Layer 19 of a small transformer language model trained on English Wikipedia (22 layers, counted from 0, width 64).
Take only the direct path to the model's output, skipping the later layers: a vector added to the residual stream pushes a token's score in proportion to its dot product with that token's output vector.

Output vectors of the tokens that the questions are about. A number n stands for (n - 500) times 0.017.
"==": 385 578 432 663 646 413 545 410 496 553 397 521 422 620 503 543 455 597 553 562 424 573 398 432 585 437 606 607 570 584 461 544 530 560 609 428 553 423 472 684 557 481 596 648 511 293 830 442 595 625 419 516 517 486 568 430 454 420 596 589 415 502 650 497
"List ": 383 606 419 607 540 319 637 526 482 545 521 577 532 650 320 408 302 406 619 485 491 480 430 371 703 454 523 623 597 597 484 432 603 466 434 566 691 536 697 452 563 538 537 518 448 478 598 624 592 455 409 701 584 634 485 518 409 616 664 553 556 573 674 452
"ther ": 433 378 470 505 577 422 631 479 462 494 410 456 412 481 480 541 485 592 613 394 597 418 581 482 415 662 614 507 608 347 614 489 552 333 379 629 632 527 448 518 614 596 699 407 551 473 638 692 491 507 483 652 478 675 596 737 616 590 581 461 482 399 661 429
"song": 393 586 405 509 466 443 566 420 521 582 648 448 495 481 440 541 526 473 648 357 450 569 605 402 584 394 507 596 616 571 454 467 561 523 452 577 482 444 407 617 557 569 536 529 549 483 812 684 579 639 376 630 489 623 537 389 569 559 651 510 548 444 634 453
"species ": 341 616 355 528 556 460 660 387 523 491 425 679 415 534 400 571 326 485 647 302 600 491 627 338 656 495 580 504 557 463 406 482 560 482 410 560 590 432 635 616 557 526 549 439 438 345 669 598 615 544 299 660 525 739 513 586 543 621 657 625 403 480 583 432
"coach ": 513 511 418 432 554 458 573 471 434 548 580 638 380 585 389 426 497 423 543 282 387 595 529 348 678 391 517 560 472 542 533 544 605 317 406 655 619 462 420 577 571 568 651 472 652 542 588 506 576 489 460 597 593 781 561 681 584 563 597 381 477 433 607 366
"ud": 533 493 427 542 537 465 545 517 510 436 395 461 523 547 447 559 429 449 563 440 509 489 549 391 534 505 525 517 510 449 463 598 518 378 509 528 589 485 466 518 611 535 537 496 641 555 560 608 571 536 446 494 480 480 458 496 603 577 515 562 467 562 502 565
"him": 507 732 425 537 611 633 552 472 525 640 535 505 424 451 314 466 494 550 553 432 460 509 558 358 583 390 515 500 572 423 465 621 583 379 552 717 613 500 452 600 558 629 691 437 589 520 519 694 512 584 491 530 500 638 685 607 583 540 545 505 529 279 572 380
"listed ": 355 490 495 552 484 299 509 487 528 433 653 520 524 514 375 616 406 500 589 337 525 536 599 385 560 588 562 588 475 537 508 587 534 452 531 572 542 435 504 560 558 443 543 464 599 461 675 554 612 459 450 662 476 652 387 487 541 519 691 546 452 502 567 256
"toge": 445 597 446 539 528 562 544 363 513 619 595 536 441 460 422 536 500 397 604 381 484 508 669 317 624 423 535 646 701 449 414 417 622 395 470 544 506 321 526 591 581 473 700 542 584 444 713 643 388 566 337 548 442 616 622 590 518 529 564 572 474 479 627 296
"standing ": 339 551 495 491 611 489 555 574 424 542 547 507 562 533 387 478 376 481 513 313 524 493 638 400 650 571 589 667 647 421 498 611 539 294 496 639 575 479 450 603 560 463 581 545 484 457 581 533 646 555 354 597 568 612 513 634 543 474 664 546 458 380 569 386
"ions ": 487 541 405 449 542 491 578 444 538 439 459 670 383 407 549 472 398 504 546 369 530 638 551 415 629 448 590 610 512 369 392 528 554 400 406 584 611 471 513 691 607 469 621 444 593 438 612 549 587 485 455 509 418 731 598 460 536 638 568 683 558 399 635 446
"′": 449 581 353 586 666 468 600 586 410 600 517 451 315 503 337 561 354 290 726 440 490 646 568 542 691 555 448 482 625 404 455 552 574 397 454 650 530 466 539 629 638 563 648 585 552 434 571 581 570 529 514 517 606 734 447 560 595 525 658 550 545 480 674 447
"death": 288 556 474 514 578 596 603 494 502 647 438 533 512 562 298 528 448 586 666 366 584 592 575 396 600 536 466 606 660 450 546 629 600 516 471 768 489 574 477 623 549 576 695 455 556 582 663 631 520 620 508 578 603 699 580 576 623 554 624 531 483 392 414 386
"eneral ": 186 638 306 533 549 261 836 565 432 652 531 749 277 592 180 474 265 410 752 123 456 629 626 267 847 529 567 665 770 292 526 484 680 265 420 762 752 479 523 693 815 564 905 386 622 397 947 777 651 633 345 853 404 968 589 622 730 672 885 509 462 322 780 280
"red": 445 477 398 446 460 401 574 473 549 398 493 529 389 519 482 482 505 472 562 359 443 622 593 329 488 632 420 446 523 455 518 555 555 429 520 586 685 406 466 578 570 483 664 343 502 434 649 619 584 533 515 625 528 552 517 565 549 427 513 563 472 462 534 444
"described ": 421 626 445 523 435 432 500 483 515 554 450 600 491 657 386 637 336 475 641 311 508 569 607 445 552 493 553 671 580 457 401 527 522 462 482 556 566 510 603 490 557 487 612 517 393 460 676 603 593 526 364 585 544 611 380 579 538 477 689 605 471 465 615 411
"|---|---": 182 634 299 528 549 246 834 570 431 659 531 753 269 599 170 474 256 408 762 118 455 631 622 264 844 529 568 667 765 295 527 488 678 262 419 773 755 479 523 702 813 561 910 380 624 396 944 775 662 630 343 857 398 965 586 623 728 675 890 509 462 315 784 277
"hib": 494 561 413 623 512 387 603 511 455 479 555 679 340 372 399 468 329 440 546 475 484 594 529 329 699 462 544 533 573 409 408 576 541 436 473 525 570 529 562 500 615 535 541 504 538 414 625 704 478 437 414 614 517 649 464 569 457 451 628 560 523 412 613 449
"ivers": 415 622 431 527 591 389 607 476 481 558 592 556 459 445 598 483 447 529 588 338 666 643 520 449 566 450 554 623 632 332 427 455 593 500 431 610 514 440 371 609 628 386 638 481 577 603 573 478 543 610 539 664 473 681 526 577 577 619 557 564 443 426 574 370

Output weights of attention head 1. The head adds the sum of these rows, row i times number i of z. A number n stands for (n - 500) times 0.0024.
o0: 572 564 609 649 645 448 496 436 413 326 450 447 529 532 592 568 327 501 423 529 572 541 717 607 418 525 433 428 546 384 561 400 522 572 646 507 555 478 462 442 603 410 434 690 469 605 524 462 642 397 412 452 363 503 309 371 610 563 311 554 304 275 534 382
o1: 593 538 519 418 468 414 613 527 352 560 422 412 571 363 495 575 462 478 547 453 521 424 435 663 477 315 584 594 540 564 378 640 369 494 330 473 686 720 496 605 436 479 429 685 619 450 516 321 436 536 697 527 674 524 406 547 387 450 476 500 529 477 539 302
o2: 526 605 273 495 487 540 410 602 480 643 682 350 621 474 336 488 507 477 476 538 354 454 439 692 463 543 360 505 353 535 572 502 407 556 463 599 453 434 633 554 360 604 474 570 570 484 516 510 485 539 561 417 429 636 642 628 366 432 281 562 562 593 571 719
o3: 478 427 447 346 687 610 555 417 618 455 434 381 562 561 267 496 457 677 531 562 428 473 609 623 642 404 439 445 487 521 502 480 416 438 444 485 679 674 709 408 492 624 411 494 619 480 603 526 654 426 531 573 381 384 458 605 533 419 306 488 281 386 370 542
o4: 633 380 542 535 618 542 521 559 493 491 375 663 500 569 494 520 623 426 379 478 494 550 587 368 654 430 552 616 470 646 226 600 420 447 478 292 691 534 319 615 461 581 393 385 530 581 355 540 827 674 396 498 443 627 628 261 583 594 645 450 377 356 302 508
o5: 438 465 567 358 518 514 484 613 405 600 533 520 651 582 587 400 454 411 550 596 365 478 487 548 516 396 584 510 614 468 510 527 414 616 496 432 439 469 384 538 383 459 546 649 491 478 374 299 460 687 483 457 384 532 499 521 520 463 352 411 392 323 516 575
o6: 607 509 595 440 479 644 492 670 414 574 479 620 405 529 471 625 535 614 474 487 608 442 650 627 588 507 599 594 453 537 525 465 548 579 470 560 385 358 572 304 392 552 407 550 411 537 535 658 619 415 553 544 498 547 560 419 522 544 576 574 590 613 480 514
o7: 506 538 444 439 525 522 384 483 425 553 281 518 464 380 359 584 434 418 512 500 376 589 587 531 557 561 405 460 449 540 322 426 501 585 472 534 403 489 471 568 558 324 603 522 475 514 505 481 421 393 525 383 417 539 408 436 545 482 528 454 621 594 352 481
o8: 486 666 456 336 469 488 411 595 401 560 467 568 473 639 444 447 435 463 375 542 594 563 564 585 351 600 484 614 406 519 434 586 430 568 375 587 373 557 499 478 521 813 440 572 486 499 448 599 534 539 597 362 534 503 473 613 486 434 407 401 547 634 343 544
o9: 319 431 482 532 415 432 309 596 283 648 532 517 312 558 444 427 587 440 468 375 368 553 485 583 610 653 391 626 565 612 379 393 291 416 359 526 342 567 458 409 336 385 547 416 509 629 514 560 629 420 338 419 717 563 269 466 449 507 507 692 399 528 723 285
o10: 456 566 496 334 536 454 576 700 573 533 607 527 526 562 534 503 505 606 358 619 460 557 367 630 508 614 551 488 633 507 507 536 372 580 424 622 558 503 459 317 623 628 670 719 449 551 394 458 567 448 577 458 521 548 584 472 401 512 480 467 633 538 613 432
o11: 393 520 587 511 398 604 538 521 567 504 543 412 455 423 231 489 480 556 572 446 513 440 628 509 534 513 491 539 492 564 505 511 605 381 563 462 545 419 449 639 172 546 507 350 281 517 414 466 756 682 405 602 567 506 327 665 569 537 567 479 472 473 354 418
o12: 656 425 491 445 574 495 567 593 541 467 533 414 576 492 312 503 469 484 558 496 445 592 408 585 419 526 675 275 579 398 460 491 349 429 576 546 235 616 653 462 496 624 500 651 423 444 429 361 507 611 434 440 456 566 613 454 681 507 642 542 478 285 543 529
o13: 521 448 474 577 594 498 516 472 584 531 484 599 493 532 648 545 621 560 473 579 583 402 379 410 674 524 543 546 434 495 522 428 481 483 470 557 453 362 339 416 439 437 533 389 445 526 461 583 665 511 541 501 536 587 535 541 545 599 518 531 578 321 564 413
o14: 509 553 592 471 516 725 564 395 563 440 434 515 464 494 371 491 531 624 511 491 488 544 612 498 671 429 487 493 485 615 464 389 619 551 477 512 538 441 521 595 492 365 576 413 678 536 575 574 596 466 571 512 395 596 489 610 535 492 536 591 626 623 306 542
o15: 391 565 345 648 689 361 534 452 364 677 423 475 633 513 563 514 528 699 555 519 467 440 489 585 514 584 416 399 456 670 777 539 460 678 590 475 557 501 613 603 503 482 546 512 566 527 586 580 590 520 515 344 428 463 610 528 512 590 258 347 311 367 554 429
o16: 534 705 710 381 573 329 539 377 451 587 497 574 520 611 446 430 622 632 373 388 526 475 387 485 499 473 337 611 588 575 447 460 519 382 341 615 434 391 486 678 544 580 439 490 512 610 542 480 390 316 465 509 611 614 318 567 404 642 359 578 255 530 533 446
o17: 586 614 526 348 549 403 659 527 535 508 348 542 567 493 613 525 498 600 574 428 277 513 485 476 225 731 429 459 563 478 511 560 394 454 335 398 287 550 392 517 467 371 438 426 544 493 354 421 544 596 537 485 572 472 493 404 533 492 394 537 484 620 575 468
o18: 493 601 522 459 532 665 497 429 529 520 368 438 471 587 285 355 422 405 321 597 590 558 575 406 382 355 532 385 748 540 589 450 542 516 662 649 281 524 538 515 536 515 558 414 537 477 575 557 471 533 457 448 439 446 512 446 584 324 608 625 503 362 360 712
o19: 305 380 422 611 392 514 427 540 543 644 298 473 459 409 455 319 469 535 549 408 632 553 596 468 326 540 375 613 445 390 561 448 428 493 454 386 710 381 496 569 738 603 550 381 356 433 441 429 403 550 536 468 473 508 338 558 569 491 487 300 548 537 475 546
o20: 383 752 543 482 622 571 468 613 342 503 639 508 362 515 609 465 445 443 538 553 599 478 450 472 392 501 578 663 595 445 458 474 536 631 320 403 664 511 644 265 566 558 229 444 478 501 443 589 539 476 494 515 519 509 461 504 476 341 517 338 547 413 517 503
o21: 365 441 639 772 357 508 593 470 568 789 600 558 524 648 455 384 472 410 587 447 524 590 546 539 442 350 333 545 711 321 411 493 498 486 530 540 422 504 471 498 434 444 517 643 476 484 480 319 311 658 368 530 503 376 247 435 474 488 650 588 586 468 214 403
o22: 496 631 596 407 508 641 538 382 502 296 217 603 521 554 557 455 422 626 611 500 531 503 545 527 346 581 274 418 511 481 434 501 526 583 404 490 528 616 545 587 398 381 545 312 527 484 591 532 518 395 532 327 463 408 524 308 657 532 609 463 423 685 474 558
o23: 473 491 577 387 557 391 578 426 562 437 386 384 544 472 405 486 477 596 513 434 389 498 545 500 477 508 391 507 516 546 549 550 377 465 675 480 302 350 511 480 491 665 430 664 442 634 438 562 563 551 524 532 448 432 458 492 600 518 456 291 381 527 489 533
o24: 532 403 578 552 365 650 445 435 540 559 564 446 524 399 642 416 491 466 523 577 652 474 452 432 496 317 540 349 514 428 581 398 445 476 504 557 469 530 534 419 590 316 670 438 459 571 567 413 223 504 416 695 534 420 565 547 584 515 281 463 648 491 497 458
o25: 480 392 665 537 606 555 542 584 466 678 397 422 473 641 491 551 492 534 495 747 559 592 371 592 550 551 529 451 519 410 386 470 357 467 411 468 681 662 535 462 396 466 549 496 506 489 575 558 400 311 663 505 373 417 557 456 453 254 476 376 509 446 539 415
o26: 527 582 397 607 608 434 410 443 585 300 579 546 347 395 494 468 474 494 268 394 504 523 497 568 579 542 442 604 524 543 632 563 347 359 681 515 804 391 601 640 539 526 438 534 637 522 499 433 580 349 498 473 497 469 520 579 436 495 782 697 457 408 646 551
o27: 686 592 650 542 700 549 474 519 580 515 514 553 534 557 597 531 546 325 574 701 596 389 612 433 621 521 489 442 457 536 414 549 432 552 503 566 210 332 399 294 512 572 605 519 554 575 731 525 480 448 454 502 499 541 575 501 530 633 389 197 475 515 462 540
o28: 315 473 472 474 275 409 568 536 432 391 609 491 458 471 635 455 656 553 440 568 434 431 521 361 468 492 590 315 552 582 561 559 969 468 422 360 438 572 606 477 552 371 459 498 557 440 438 523 664 474 504 474 465 397 470 535 533 369 499 512 298 543 646 579
o29: 732 645 262 533 421 343 611 458 477 453 612 357 804 444 487 667 549 565 489 537 540 527 550 496 490 435 389 571 397 558 372 620 541 489 460 509 360 510 370 652 485 539 499 532 662 572 552 517 504 406 637 436 367 474 520 468 487 401 532 647 517 430 520 548
o30: 367 294 434 575 653 462 566 697 339 434 529 523 425 639 356 486 467 565 328 573 614 493 753 535 489 440 723 542 734 466 504 486 556 536 522 448 442 477 604 425 434 621 360 390 397 544 391 383 578 611 507 452 398 425 530 448 543 524 679 498 537 616 507 488
o31: 558 641 369 445 637 408 482 462 518 369 367 592 490 366 556 600 625 448 570 440 487 576 491 594 414 534 494 646 546 425 477 622 394 527 454 571 444 523 479 562 534 550 498 643 444 385 511 611 353 609 418 521 564 589 720 446 678 598 596 601 555 542 609 499

Each question shows a token from some text and the vector z that the head gathered there. A number n stands for (n - 500) times 0.0057.

"j": 285 192 325 476 566 226 473 559 473 769 356 775 328 595 571 263 497 589 580 530 385 382 452 407 274 256 560 317 733 481 533 440
Pushed down most: "=="

"ate": 573 629 368 345 653 627 426 477 343 577 547 536 439 570 336 612 536 605 251 471 368 394 355 463 457 390 499 542 425 549 308 593
Which two tokens does it push up most, strongest first? "ivers", "coach "

"itch": 564 461 468 536 471 547 434 522 490 416 490 485 440 467 471 565 442 540 490 569 484 398 736 487 365 370 487 462 445 441 395 561
Which of these tokens does it push up most? "red"

"an ": 502 430 560 618 438 328 678 567 541 458 608 580 344 569 697 485 530 317 535 462 560 501 511 602 440 532 514 573 369 450 451 412
Which of these tokens does it push up most? "death"

"'": 444 745 352 454 478 543 407 438 335 516 582 330 607 426 481 460 505 490 277 181 478 403 483 248 486 478 460 419 678 628 384 488
Which of these tokens does it push up most? "ions "

"ia ": 553 551 389 656 639 553 410 485 469 292 339 604 560 374 594 462 268 444 559 413 330 579 642 598 392 389 418 432 521 581 508 628
Which of these tokens does it push up most? "ud"

"0 ": 509 613 358 392 606 528 647 531 555 638 574 644 366 468 513 351 368 585 352 432 512 553 642 445 293 419 405 326 514 635 533 608
Which two tokens does it push up most, strongest first? "described ", "listed "

".": 418 653 455 351 360 459 477 563 459 675 528 506 382 528 473 522 522 443 276 442 328 506 415 356 443 370 558 427 475 619 318 409
Which two tokens does it push up most, strongest first? "listed ", "coach "

"William ": 460 535 364 493 551 466 445 540 419 421 467 639 408 502 589 464 524 515 384 451 431 484 532 438 483 488 485 475 507 512 343 579
Pushed down most: "′"

", ": 506 526 516 470 465 502 487 508 443 486 530 531 457 523 503 487 504 512 535 395 440 462 475 423 499 484 511 484 574 511 425 511
Which of these tokens does it push up most? "ions "

"est": 522 405 394 373 538 379 574 484 393 323 344 555 398 487 616 357 295 527 486 524 540 516 833 425 479 365 329 462 412 451 459 569
Which of these tokens does it push up most? "species "

"ce": 492 442 418 489 520 659 506 394 521 458 548 662 700 518 488 400 420 467 458 396 391 650 416 648 387 348 400 383 436 495 556 589
Which of these tokens does it push up most? "standing "

"ob ": 552 557 436 484 479 576 465 449 408 351 517 442 570 528 376 561 298 486 369 469 593 389 532 483 537 513 425 475 501 403 487 558
Which two tokens does it push up most, strongest first? "ther ", "=="

"level": 525 408 443 493 407 472 497 545 429 617 429 528 407 548 535 536 541 441 619 422 349 591 495 459 452 407 470 539 579 598 396 503
Which of these tokens does it push up most? "toge"

"in ": 456 489 552 699 468 446 463 517 455 484 552 533 474 391 665 561 564 361 625 382 399 361 570 416 328 498 484 343 433 601 434 389
Which of these tokens does it push up most? "him"

"k ": 610 586 414 530 445 590 428 537 342 289 433 442 638 516 585 419 278 424 692 418 394 563 598 514 648 598 425 366 486 483 513 484
Which of these tokens does it push up most? "=="

". ": 536 550 560 435 489 550 546 451 528 540 453 543 448 537 524 455 537 505 535 392 457 595 506 564 504 564 502 501 597 464 410 493
Which two tokens does it push up most, strongest first? "toge", "song"

"ight ": 516 473 417 504 412 551 558 407 592 514 712 487 582 542 359 459 435 506 408 489 702 486 396 454 500 612 376 611 351 276 472 482
Which two tokens does it push up most, strongest first? "ther ", "List "

"Mos": 477 597 426 386 517 536 603 521 546 494 506 653 434 506 492 443 401 495 412 518 542 580 512 463 382 440 470 331 537 574 552 579
Which of these tokens does it push up most? "described "

"was ": 493 517 405 451 380 474 483 644 443 448 537 479 423 584 644 503 374 577 648 375 421 558 477 473 532 503 319 502 513 485 275 576
Which two tokens does it push up most, strongest first? "toge", "death"

"B": 602 571 460 474 420 384 436 560 398 529 550 482 429 524 475 504 467 473 516 438 553 439 504 427 462 561 538 424 548 463 406 502
Which of these tokens does it push up most? "hib"

"ouse": 355 460 356 302 433 643 518 405 322 576 627 455 376 593 457 554 451 526 346 428 596 472 455 448 438 492 335 504 634 399 393 509
Which two tokens does it push up most, strongest first? "ivers", "List "

"ally": 517 795 596 553 413 514 373 608 625 660 721 423 530 414 389 542 654 531 278 421 370 427 336 410 313 428 628 354 336 628 311 575
Which of these tokens does it push up most? "′"

"the ": 576 530 548 430 491 480 522 478 461 505 467 576 465 594 481 436 478 523 509 395 459 532 471 511 478 512 507 412 601 484 469 509
Which two tokens does it push up most, strongest first? "listed ", "standing "

"and ": 632 468 399 482 296 473 483 528 380 336 531 415 535 520 572 449 369 447 688 366 418 512 574 414 596 569 450 437 533 515 413 449
Which of these tokens does it push up most? "toge"

"11": 497 452 519 408 420 474 542 492 517 456 552 518 512 564 475 394 472 478 553 395 497 517 400 523 523 472 438 458 535 432 523 494
Which of these tokens does it push up most? "toge"

"ell ": 621 607 228 460 402 518 500 478 427 497 620 330 413 623 470 409 538 563 362 384 558 478 560 363 565 485 499 531 544 415 301 546
Which two tokens does it push up most, strongest first? "ivers", "ions "

"c": 536 553 530 444 498 443 461 471 419 476 533 491 489 581 438 456 459 476 538 455 470 503 428 475 526 416 490 472 556 472 434 489
Pushed down most: "death"

"ying ": 551 499 561 425 200 540 471 485 553 592 705 359 434 438 421 663 668 444 362 486 339 376 391 397 526 326 565 513 384 573 353 422
Pushed down most: "species "

"==": 418 648 549 447 370 475 441 600 490 676 469 469 383 455 586 636 565 415 301 496 370 487 487 371 426 456 584 394 470 565 240 404
Which two tokens does it push up most, strongest first? "coach ", "listed "

"al": 526 440 478 666 440 481 345 547 495 414 400 546 528 276 449 402 375 519 592 614 496 535 613 393 448 396 585 172 762 410 445 462
Which two tokens does it push up most, strongest first? "red", "species "

"Lib": 548 636 563 525 481 387 485 479 517 562 621 475 375 555 511 518 605 473 383 474 603 466 561 482 345 497 611 307 441 533 370 558
Pushed down most: "toge"

"has ": 501 509 520 458 412 457 440 547 503 513 511 535 414 531 521 457 550 554 535 419 461 484 495 503 498 472 483 438 535 507 396 514
Which two tokens does it push up most, strongest first? "red", "toge"

"An": 530 452 614 616 423 359 579 579 493 398 613 569 414 592 678 496 506 349 584 446 432 510 487 551 447 552 479 501 445 498 404 426
Which of these tokens does it push up most? "him"

"scrip": 508 518 481 360 308 532 504 510 499 500 608 372 414 513 380 552 549 504 417 486 513 486 439 370 537 374 460 473 549 592 417 491
Which of these tokens does it push up most? "ivers"

"many ": 556 540 607 459 513 500 490 497 488 492 496 535 471 573 461 507 530 525 510 388 448 512 491 525 495 538 482 467 550 498 449 506
Which of these tokens does it push up most? "=="

"can ": 526 595 555 446 475 468 473 498 489 500 529 473 431 570 492 482 548 500 503 400 484 492 461 481 529 460 527 478 540 476 363 472
Which two tokens does it push up most, strongest first? "coach ", "ivers"

"E": 492 677 439 490 434 671 550 515 611 602 574 430 567 334 471 490 509 397 296 375 452 595 526 399 221 470 399 587 345 667 498 647
Which of these tokens does it push up most? "′"

"am": 624 421 308 554 411 808 323 398 324 377 643 203 672 538 348 547 290 460 538 372 540 405 465 430 613 481 490 467 628 368 468 418
Which of these tokens does it push up most? "=="

"C": 548 557 418 599 429 607 389 536 405 484 497 550 493 410 604 577 510 539 488 372 321 575 579 490 346 519 418 484 463 622 341 523
Which two tokens does it push up most, strongest first? "==", "death"